Layer 4 of a small transformer language model trained on English Wikipedia (14 layers, counted from 0, width 128). Numbers have three digits each and are written without spaces.
In attention head 0, each number of a token's query is one row of weights dot the token's vector x. The head spreads its attention over the tokens so far by the softmax of query dot key.

Query weights of the head. A number n stands for (n - 500) times 0.00043.
q0: 449574409546505542599543517461497361473562593491530388461456467546585503422361530483543553542545416404525551608601527532400491457445525427385511522427463508574603618347527537539452607474601527511488507482454419565495480507572536482471478489566497440497571482505418583425414500548485560463447557508464565554560505479503517471402471434449448525444401470404559461427442462569431508450493
q1: 492543468552434563738513449586489623553601505387444540327398769605524549554297521660558407437555409375579582548511450394332606532527413400620467565449548476540400628444470517400502628551479343422444379409666553495451448464549550482513514630546500571513483409578592482453518473457394579565438448420466583442500518609437500442299476541455462492597495652439461505374376507550467604343596
q2: 557621506700580460607379643529492418435322547329615547513581531640488527569399546335571371675511479436532529465599407451647456547466341337400547475580612401585454535565596523509654600449537269437437442521543621481422535530669546305428530421413536429371528447605665367607451709635552544494465403431464447450638622389458463711310643418425420415436438596562423393373411414430506437409300
q3: 594434611472363584569620414708523447390334515379523442439573453384572465540557349523531619480440464661423330514562553215462578420620453522668647300226469670587476528632555644523449517418636396453729512572588533455500350475517500575662618345567570500573602550655563568435474573503503396739592522503568544347461316549440381477651367668332459463600461450591440506380527683583516464543655
q4: 471513375418432595368498491374408615440300649590505637546541273463452527476608490577454416517611450545627550326400691615561444665503396596412409491495355562390607650528427426388423429669511520438552503438440418641438609505456548532511478420508352520370425443450484640568494571439691462406532376462439536555492519387426440667549541613553560521503510440487554558433536360315554505545556
q5: 259573425604337500651646460493517466592481643492398458541639622467425367778413324275204558620333637511411496434362421484504557429296406267553542555508302536419452360331535310553504452456618349574577459538268404435573493806764403356616531294356550472497489534436529573758378396554489492249422718449348539642366554309851572692362630685340369538443533560439269433394507396567363476361482
q6: 365540388504496613575450444600630606760466451465743571398604759456385545727639753388549684500385443660671566434490560385671462504420693538553299623477603468726699591572496481463663697489362304520665318603260313620378713420723493508620695594543273555544409565340438678467598504406376618433734597681612432544442496372395448564584504387461543352579515636420414649420457337291511398538261
q7: 245507619448530398397392526365644454454798616252595516664331428517700461472561405519525426585649529530434262236407521481434327423334515437454365415521663448507500500567576312458379470729621622462401376624390437529276622432600343560582367528453368589348551489559517288488269373483645294489503217450426510516537629541432676534511487558404328433740527489500619668595570672510674513419456
q8: 507516443549415470620588613514589533432481612471586554562571529556530487532446521504576551672592464488551475453578498500591387545545507486408428474456506532510372436356504563449453627506560462516581500506436431614581494587471587395524447465384463392384482397483470543459400445490517490534528523417396580518571648487465617483442557492514496479580391535525395471435400447559488616361494
q9: 578488559525391430522627793426591403354535684375526447608590648521536546559457328343475437749656562370509658379543500507680402497530296469497427546538611487532445497320620581392590597640660412503503445608335368514535514573551612232423332382419409513399363310471576503521343460422515392415438500484479509458587676394341553503529649506453450522586354397516369500409264601643393607438443
q10: 607519615467453541767451647399695450487687661412463448550453259435417393347367620669530437663479585506490442455572533410622609589398536658394583526390317639556613345549318542429538489381562728688385549393519503581662533711428601693542631434575255285503465410426318442285479416389438587558464715586579412636583651591383504405500308513597590480591625423650545537516531518503370562523395
q11: 435449468626497459471509572524410511615213493326589483285554660514671543608312381342304395583503380533325539451662380433436521514404319401550346296532683403566344798598600563454622549614293312497538559357382725526310461435794472336451546475423507493465387532490775686715422678554633464559556386533446588541387565496445349519442503633396417312564307455614244593428361500465589573320480
q12: 504794560651496337495532359524332516679386324352654508078385694760584500595481631359407408586400387481369764655445184606644480668446513384355565434520715289462465484444718711405689654516420265328594437488586551518292570631610432358308426544426651458446551447474605616739362718612451610538460322554473362468504574453434547560165746434424326556439457568269467500640339430409699511412253
q13: 589373316573589675258667531727436537508263492542611696487584491726755389557524462732550323673473312589232477440406398353438587275492527439525351334496459530400556554741546545434283469568483349317824553567645808601595564433257365550417401353525465664707580280411652655713397715425253371603289509625520516379401504578267684683425476742484523438492468408284549411480355496280442674237591
q14: 637598637496171414276428578628548684784521330571307565496500723416453718472430265392553558435332647408656456381507484513558361601441478488569230535595603615815639520409508661347321565385475526681338452590571633422496322492389468369509568540400626679540567697584260415706580725687668673284684508411422469304453521397590168353451345367389378598658398837574396477539477429440693339674332
q15: 619496646442555507655539453565423482623559624493623716690560531522358337637377623718397472637500607462514492362483682828479412420351556325625305450645440523476543577566637663240637730603397437454550655452439546410490407604608689437395314518496441377490610470541699538569622500430675645370295606383689542461733354554183578589426441680403328529448607422725363386525413422525415437171507
q16: 421409529486476619282401783267553664423434464463429660681645582514446399561311412392540469724470474486302393407613438588583463493489417511722493453644388366429408420713439522371413496674405492451295457309575588440554619548647608423337312373597651420670528430445341608480720678563572500462697688350559649539227363158640276454504309265507462620659578488335490620437521419594588480442517
q17: 445542383317646490282485500453451578654360611669509500482407413381546403453352390536690429699717622650553330692411725315481571497523669487325626468350674617355599581464465557413516482398482310605418288585629646457282506455522326663396459463622608482564575388386497600463447371545399674588364601494639497563581431578348285496449684575487519442631588475299531405614638534647377448645471
q18: 412578404301627519400452665675591492457234465429677514404318683496654783797196709488477548489404541526641331684511523378423659654522324269457157590422595520446477577405558389517507562319540496676530367387447247599454292834584335403615468546520653382361328547562466639781291467363431398399511496477441625379601335561515508492488434411548660589661560410266595344582426300508391559473433
q19: 569381602556470182512379481360522457070518412580536378603627572393515497566692546485336662487526645350455543393607546746487233475541604613405671622486648318559590334406387503500578311462552634314366476457631522468386477500732384639432340658464500433414558636470507336449592496314739436375444558494395577449422558354619515459256611473517620514443394508464439573486790464594625315560497
q20: 532666496742689634539632414540397478522511624369302562484433516389523330630250531321610556456648371438417632493704697535382430507390218511581566566411663461705393650399318706488665539529553508520401615604328581447527383604508631349488365566504593465444426467497457574222489617528565644816659220389511462467426366419528799675504469380465363562417422784651540531288301534446537530365658
q21: 597725702534549580484515504354494552570305685493577471634789507524402417361536484463514536558623601451694519443572322540487265264706668497503497482674531605596621690244400374567530595654726418580614466503483409613494303615613220542551433408535396381494307538406517542417561500599613517375446585376490680386613651325348526515444549410520306421526246544497487390726520471381604497421543
q22: 216403620467222678595674771450521618609514477503563654656380666533419385503508437450642426613466531586457673623402644465582655587474340426419429434541375458657631554461679467464510482490661467449669635548539567555559524613419577446454587510459446200497337571636380573504510589494532418535530514362651481473277524628423307286507548526554525433249324564771439516481314602477571536463671
q23: 594780355543596584348542646395650528476599433536339673551436411538459587589532500454524387607507721804411517381360480496415370261447722649669243517878571330680404256437496422449568345661520526686328454202673546253435443680410625270496449531468478591366412623445405610530516538496570373545539602447628433472511424305534500379596429386664474953597405500302428448671485739473349521465617
q24: 282371807493553442640631425581432691549440315302299500955397520489457448537504535583605557639455631486415740493249541410651511367424391656511627535496510586726482485445434555436525433406174291367377595632525551697428476394589533620350459615331441410553457402556312461463655341397385782508321569522429493394360606472572528484424319475644545392405341769556378650432372579367320456374371
q25: 322490486366473607408617496556308321449760482438530346798460577486455543785450610595532510423493596638574207595516415368622698649455585525675478328362461594457699479580500518550572420340474604560545419533360474513493520449332592367470517482500460590487573590712528484390746428606446724589472437413722537548431675538397500663166609445355601374734399299511601389307520599617348558650280
q26: 483408614360496622433480492371559762383670508441446375550649274410645852530540564496419427607398536377470571777427698548478500530781600496481299632461430464647414653422690625825181320407672591452530602570279456360465357554563534388370390584468630512703481407331496557538584516639525609524587362516614671599478356346680561488442409714333367508257441207485402522570540645394697503546393
q27: 466526396573526669464603591573659547405527543532623384630738579325537392511522540434434318467536382394592725564826396508621402558658681492597637570421493618398375395537420458600753728655637651552263592453796697571435511453394577559653525543380504357360662371547492609372342277507555575536217496539489485618522389475698653974516626616412445442518515558539560416579678214358457315237709
q28: 449384488354654289477610703592425590476725593596766547534348626294406547481640311566445623372543445408504573396653418393548571737421403317601343856627394599573637781554621376261500600717553791493314289646225269461623493548368426500554579449532522422409579827368455565539435296511614634581542504444593571458492476450586322521524589357267522410555492247417432478572355403461429722593556
q29: 313352600485694319724701388663408252409621534500570339310385625573500497522340598468519593416541338595581811562438574417528560493616699519354353516606388390272537350580219381379378688701574702593424633417551405712607531568426489572460659694577493488466406504704471569434609500425419451403397334475482578584442573615237536651401657417610525462507536611413473894768536569433447551429327
q30: 651562557451534442529378572637604561666615447649766237427584600242661612367467553576521677503707487392574379425464585474268360564590426642707536601709461481553256486473603525588541599805571643459448581392524301464589474609547465575417553390555570470215472468597559307700470489469440212456388647488374564548459515338456371428576439620375423446642559451421591544479758332489507506610356
q31: 470622469670441415739488590708682500525486629349520470413475572569389539241391611466493604533474541599465846725407441592430722490358576364367691600610557530441572574339316694545759507497452553581350528557339533458510602471546448468619396385753665478519629518497262340581602328655480358379624511757534473538557643363473515437464433635390487412480432757518372371469624642424376516412517

Each question shows a short text with each token's key, already scaled and adjusted for position as the last token sees it. A number n stands for (n - 500) times 0.0031.

Then comes the last token's vector x. A number n stands for (n - 500) times 0.018.

0 " ": 792509460339254402573374312797787306116851608622477485647534884312670429435417588556448489572440
1 "4": 766428396438224421489372700710673300269752610651502478629500779341716429484512584456368595465369
2 ")": 528466442474282404557461703736723305217709552599530465581508725408603371482454611512493562458437
3 " Mike": 300273443371289385506448746687735271264760528607341502614590728375526486273418667623481532450478
4 " De": 094296420377301406442381402554719249276822537660364560608626730343592413368407662581447582449402
5 "od": 442287404466322477438403030526614343339815494603324554653599758380536498283474644542457562506377
6 "ato": 754320399485349423484364223495607348379775582569374619637499669407493440381438701621418608545483
x: 631455447414418556431443579532468544332581651580392559533448514712428466375562445585483356449674563582424413434361410542686343436520658579431513481519507540529450368465507592490374409570504566589469333488380342450551477351318568550517495637787448318525299474450310401528452528490532319446440645447536554568392403425634552554536597553661523499504471596468622473614550405643485461535519
Which two tokens does the last token look at most, in order? 3 " Mike", 4 " De"

0 " him": 601338608367281410503457355675698264262722572501339467657506754433515396441500548614431498462509
1 " in": 647289476337260428484483458710748304173771650537459391614527704406635289526426683583453574495505
2 " a": 632228569373302450628414661599777255177734513619450480528448785409521289474465486556315502476515
3 " dispute": 373287480312338471480441691534682330249566510578395423669447706478669422354411614647577508453483
4 " with": 358185538360325437528463556445771264185669563575485475689527712432621327539407653538407592529561
5 " the": 418355530446379430578404397432707261176771553546442488509461627510515318394422537504446492404465
6 " deputy": 575372502360364434483458351359728303214704568490434532548478680457531424424289559560451462552486
x: 444339381374566371361469582429524678438629590460574553479440236563335709388546488614532577580463496633642398432536422421580490533563417402495494473458445539608612463545280516470421424591581576638514477507540470370537528500418524576437431366529447377435261549654475456492713476461730640493438559471564525486427521286544508574609417530504450568467588612595480468492622621541405507453454
Which token does the last token look at most? 4 " with"

0 " was": 604373589341260434483404389657794253208743473561407458592416770289544378577476466636373540480641
1 " ": 747405487388291466583441619767796299085812578625474537681545886337588414462404498580439518581508
2 "10": 444299434473225467586411795656704385205798612636433507667450774352633483512481571505360573511401
3 " years": 347328467387295452519376668548712269214686615530320446691486795445633429490568659486440458470495
4 " old": 240288549449360441503360490486714330205790558626483549589374700374659406446432524482355425526466
5 ".": 433288485462233364583415395477785256087688459644460434635561722445592374457484569469425575489490
6 " H": 702281398379304421608382228390733270188754547641374516570548759374597430432420600508445630430410
x: 631473482563528425378573538445481625423515626360631683401572491528556591367538474590476575477448574595577384478570606418286388239554601588416534479424389516454384429494501603635556494552540536561471458471686444514390566398564465420591347512555558637512494395421608489405425462565700196311463575576456613563502525408462459573554356456577474491617336534440530442540764537632476418447587
Which token does the last token look at most, and with what share of its attention? 1 " ", with about 40%

0 ",": 571495593360252419536517403777761237082736542634424370674446698446603374486424573455425564451491
1 " witness": 768289550299302508548471527701708282195676581559325568662469677469662445362404572582510573540458
2 "ing": 544350553416288476535391746646703313224761539575391517635521678397584358376502627556464567566384
3 " his": 429305538447330417478453676534730276218749519588471516603554736491435318435455529593401483431480
4 " friend": 296279534372370477484472490440673346266696540537331554599453666437558499362390594524468430531451
5 "'s": 426328465503295422510481387459723270213721501578437481595468735503393275401474584536404531443469
6 " death": 608335384353296540499424318376691291198624534567408470640462705418648423346452622548478383508391
x: 463451471515441472668367625453568472464545508455454451610561407508371580380587560699517692568458522559454465373604457502502288620517491608547376339468438560458605408581405570440559372585504700822428564384557579563410469446297575417451458576512602539406590541410387441348657579430596409332460644481554368371617438353389431495419440448535562385571646463623495497592530588548460485610446
Which token does the last token look at most? 3 " his"

0 " Sp": 832497467321287375593330268694680290322707618543340553579584727293542465359404640513498535553372
1 "ades": 810466471415412488506363669681663267386723559586321473637551734408563430397508731548464520569427
2 ".": 528381540471230392589408617687767278147712476626427414626534693450601371439497602463398582475501
3 " but": 439302505384245339498428675548761330221606538614364471652511685448608325492414583540434556516599
4 " was": 346310451354263448495401494424806221229721483564395433582399766291565360563483473637381551445638
5 " ordered": 384347423304406543535371321443735254177552588586409471691439676478635443351445590578495525572504
6 " by": 488269480413315427560425370257775250091733529618442499672565714385653358553395659572515570495564
x: 451583400542599533579486615574603608577634625690457490468387284395493474479526541694467576352443598521527250435526482365430588461525606538398534532458532702530466669390493422420586423447640564649654371365535429364445514452594398633571418459612536687407402493515541535444584382442530483523512690405584482399576323330638492572466418369628568630569517540443613448486559486499536477637550
Which token does the last token look at most? 5 " ordered"

0 " Art": 768508501394358400520420315706650323329692527535293516629545717260524401369455634586531478552466
1 "istic": 788487553471380474511422654663652325313738513616382457535557695424558410377492615490412521599392
2 "-T": 566336465400321492532420871668676249250770516581391497608622736352624487353417601550462648492350
3 "echn": 161365473394273439467335776615685337296830515554311519545608697325510488297320589503480468524438
4 "ical": 170350496510366468533421364559679348343795530644416465527549717388584399376456565477421507554340
5 " Institute": 437286458423323377465423220481667344245746498590340452540542786388509504360379678527499501540493
6 " and": 499338436489246318476443350388775281214694533526370439710450693477644355435378578479520558492545
x: 205475403461550518544540802416656582454560676470492640556544462433468530471567568613425599461428569558557314495465525446463420425561435612532685342420461611618445671422467490448477490382499484667468475542444565553577537586342514731635523366697523462620507570600560406373660461369448384515508701395584546622542422417462420639512476426447561497530501452563520490419576501511429422517488
Which token does the last token look at most, and with what share of its attention? 6 " and", with about 90%

0 " Bl": 767472551350282384523406267768748297265746494631372548544610768249536399395418707551434642509377
1 "ink": 862462511362346385482378651693622309393791517561386491589518663383626469319366626541414511586323
2 ",": 580345537384257386538510572704754252108738544598443366674446666439614380512427572453422549463491
3 " Mor": 249296411415248454485434727651699272267753538621302466605632704281518425397384674555424663469375
4 "ph": 165335361463261527443431313547602333316755525626383540608545753431496436336444701500457553445329
5 ",": 426248448416273396524519440492744253123745553613438363677428654447609380499431580449436547458484
6 " Sab": 738286345466295546482418212424675293303748534588354490622601716359496484308407667595509491561342
x: 492456333414439512508544432385520372384491570490426429570491478616440431548437475680531710578604618632559507532603332543522575360641549609404625544482505299350502521318489408505446489803519533563499508417632645522365566325411441483427454624616551462579565348505501408376528428522579390494321408523628640313446367287474579551581590587506479546458507376519441582545694559535451490571563
Which token does the last token look at most, and with what share of its attention? 0 " Bl", with about 30%

0 "elo": 835555503385242364431360311641698322309740596647390582641546712424550435307409681581459590489408
1 " S": 855394481356279399584416605712757298278829512597361477633601768300570500322480587517506580493375
2 "osa": 549486444482314372451393937705658323346771533617369607558561735326494374341427753579430543553500
3 ";\n": 386446444374389370541442582527616381247611533496456502506508646448595433493484573508466498464534
4 "-": 373351537418298381547394421522675359197567570555400500603478672471594339496416609499528448420594
5 " Color": 399283453469314445542496189548666276251720584597326562498442773411558352402477710503458540497440
6 "ist": 721384450463392480485404345448633303272730570514409523583486683366559463515429650497472506619416
x: 482396516452590483633504476302540603410604678635634458605536326408525413502601545653481653498597492617579567537494379544586424495491548527484616631694406514580655473514464483503413310560507620451469432436514545488331488489475386542506345509729521442469327500486417538417511476539662594387415648520609339458494479216645518515589519412458551509564498619459604435539625493738433435528625
Which token does the last token look at most? 3 ";\n"

0 " traveled": 550376550355356555468422330648685337238566575578478483669416607448612453378506597646470467554548
1 " a": 676249625385303469621360477656748280163736508591442501525423767398538274482490511538338477473535
2 " lot": 570321498404296469572379816644772290255670595634300533638507791403612387395410682570453471458419
3 " and": 498301526476255336490456624549793294222694527545372435715450675482637338459370557506506555477548
4 " had": 270278411404308502502483484463721327272646537585427455656466710370593354473454609553381527453559
5 " the": 436369545455376424575391409392695288185758565547444484504450621506504320398423556491467479399477
6 " opportunity": 626383466368280438461422280307730293212671630568338474629502747464574439419379602597485473526452
x: 473480557315636482465467661462581622253576470535380501574548323462413565496436516573469460618495601639426421530586466470457453587535427509581586390463467661533608501703423580497422404659637530530456576337473316613653494488222476639488583628711551452513536644534453486353530412452570443570553665515651559470558448367453514417508432362560464586460582495574402676525671547604543528660378
Which two tokens does the last token look at most, in order? 3 " and", 6 " opportunity"

0 "|": 681517513401248365589407412668644271208640604557467452572487699432643413479411548466449478479551
1 " ": 777439448389224402610414669797758255159808661567507514628536890352643376472417549542464505514453
2 "1": 455422428442266377521354816675611314291696654561553482591555763369648428516518523457370595465383
3 "–": 303279392434285446540468655736722218211733657558456403652592819459561468369492567500482663400449
4 "4": 218298359458238406494382353583619302290758618603496447637517765393690417489509578460380594473376
5 " |": 431302399396238437566407266525637298177712577564503418563472738426595389499402570489513520502443
6 " ": 754173292396235448582423282465708281127826623601467506654519874338636387465408566565455517536488
x: 414429523514426576359617420410504494547599722495371488573411450656545590506591575626633431535541547622574559474594464486670424518539711531493480521409490592571407622518387670657486520421645448574413351275443669545336596522503633486549436581451377517537318480560520377426506331598498552441513678449527576352579544581496239575420407505532499600548340566532572543489575379520388515472543
Which token does the last token look at most? 1 " "

0 "а": 857492518371293370450390314724678295292847523534420509634592771366529462331401649604376574505389
1 "м": 811472531440356350450389707660685358314814455618393527626590739370479456325418609561432500548375
2 " ": 537324416378257371575375863744770293143886563612441507662562887314645436399385570582439505562436
3 "ч": 260317475335314370490366721565704334214756500607437520595594727334540444375473659587422513552398
4 "и": 102289425380264374474406329583665317252770514590468565666631748398549439310473659619328510495359
5 "с": 466326437345315364481387195451678337190812510594367493621598740382580494395465599550428464491382
6 "л": 773342371347337377492335244406670337226754476601439515593604793400527507339420615590390548582345
x: 593388473580392403276542454436386441344625540384565657468490568582511583294532434603413544704689746549572494450594419399652524590570575501539501413529337659406453430399377427502493318392552559594532526417648529587397507517421586527739408454580570557405620566343519532310595508393482298471529536480595570519561567346567395350581567488567551493432411547539478456509509561622482456366558
Which two tokens does the last token look at most, in order? 3 "ч", 4 "и"

0 " Kids": 826520531360361420500407262723656295316777478586310486552564724401522482335414685615416564495454
1 " series": 779441515331311446507392614701672326195777527531345504610441734401552410379408676514438466495431
2 " Go": 629312495337226412556348890652739263235712566648309577598562748381531450331483715691471598487396
3 "os": 192370433420282447467389749626676306355841551562312526654663682356473426341484665560470544537457
4 "eb": 156289381503294500540415346514632354342765565617415526638606728394581476381419652586379528519338
5 "umps": 315283447386307390443355111507680303306785514598360507571555749377615375287469703576438482602379
6 ",": 475274440394235374548484397378779263096738530581430368661452657417615370519429608445445521495511
x: 178408463536670393635523778467596457528574658539647656554577230497419517448487522504359654485531653558481485459519644548562425447569637458466466446407468725498494534542382680507460371471620399500453385412421514601569542523552567563545440455606502561536410475624573488502544529526484387508482588436550627464511364503445410505330396394482428460584505487615533358474532500624402434565512
Which token does the last token look at most, and with what share of its attention? 6 ",", with about 50%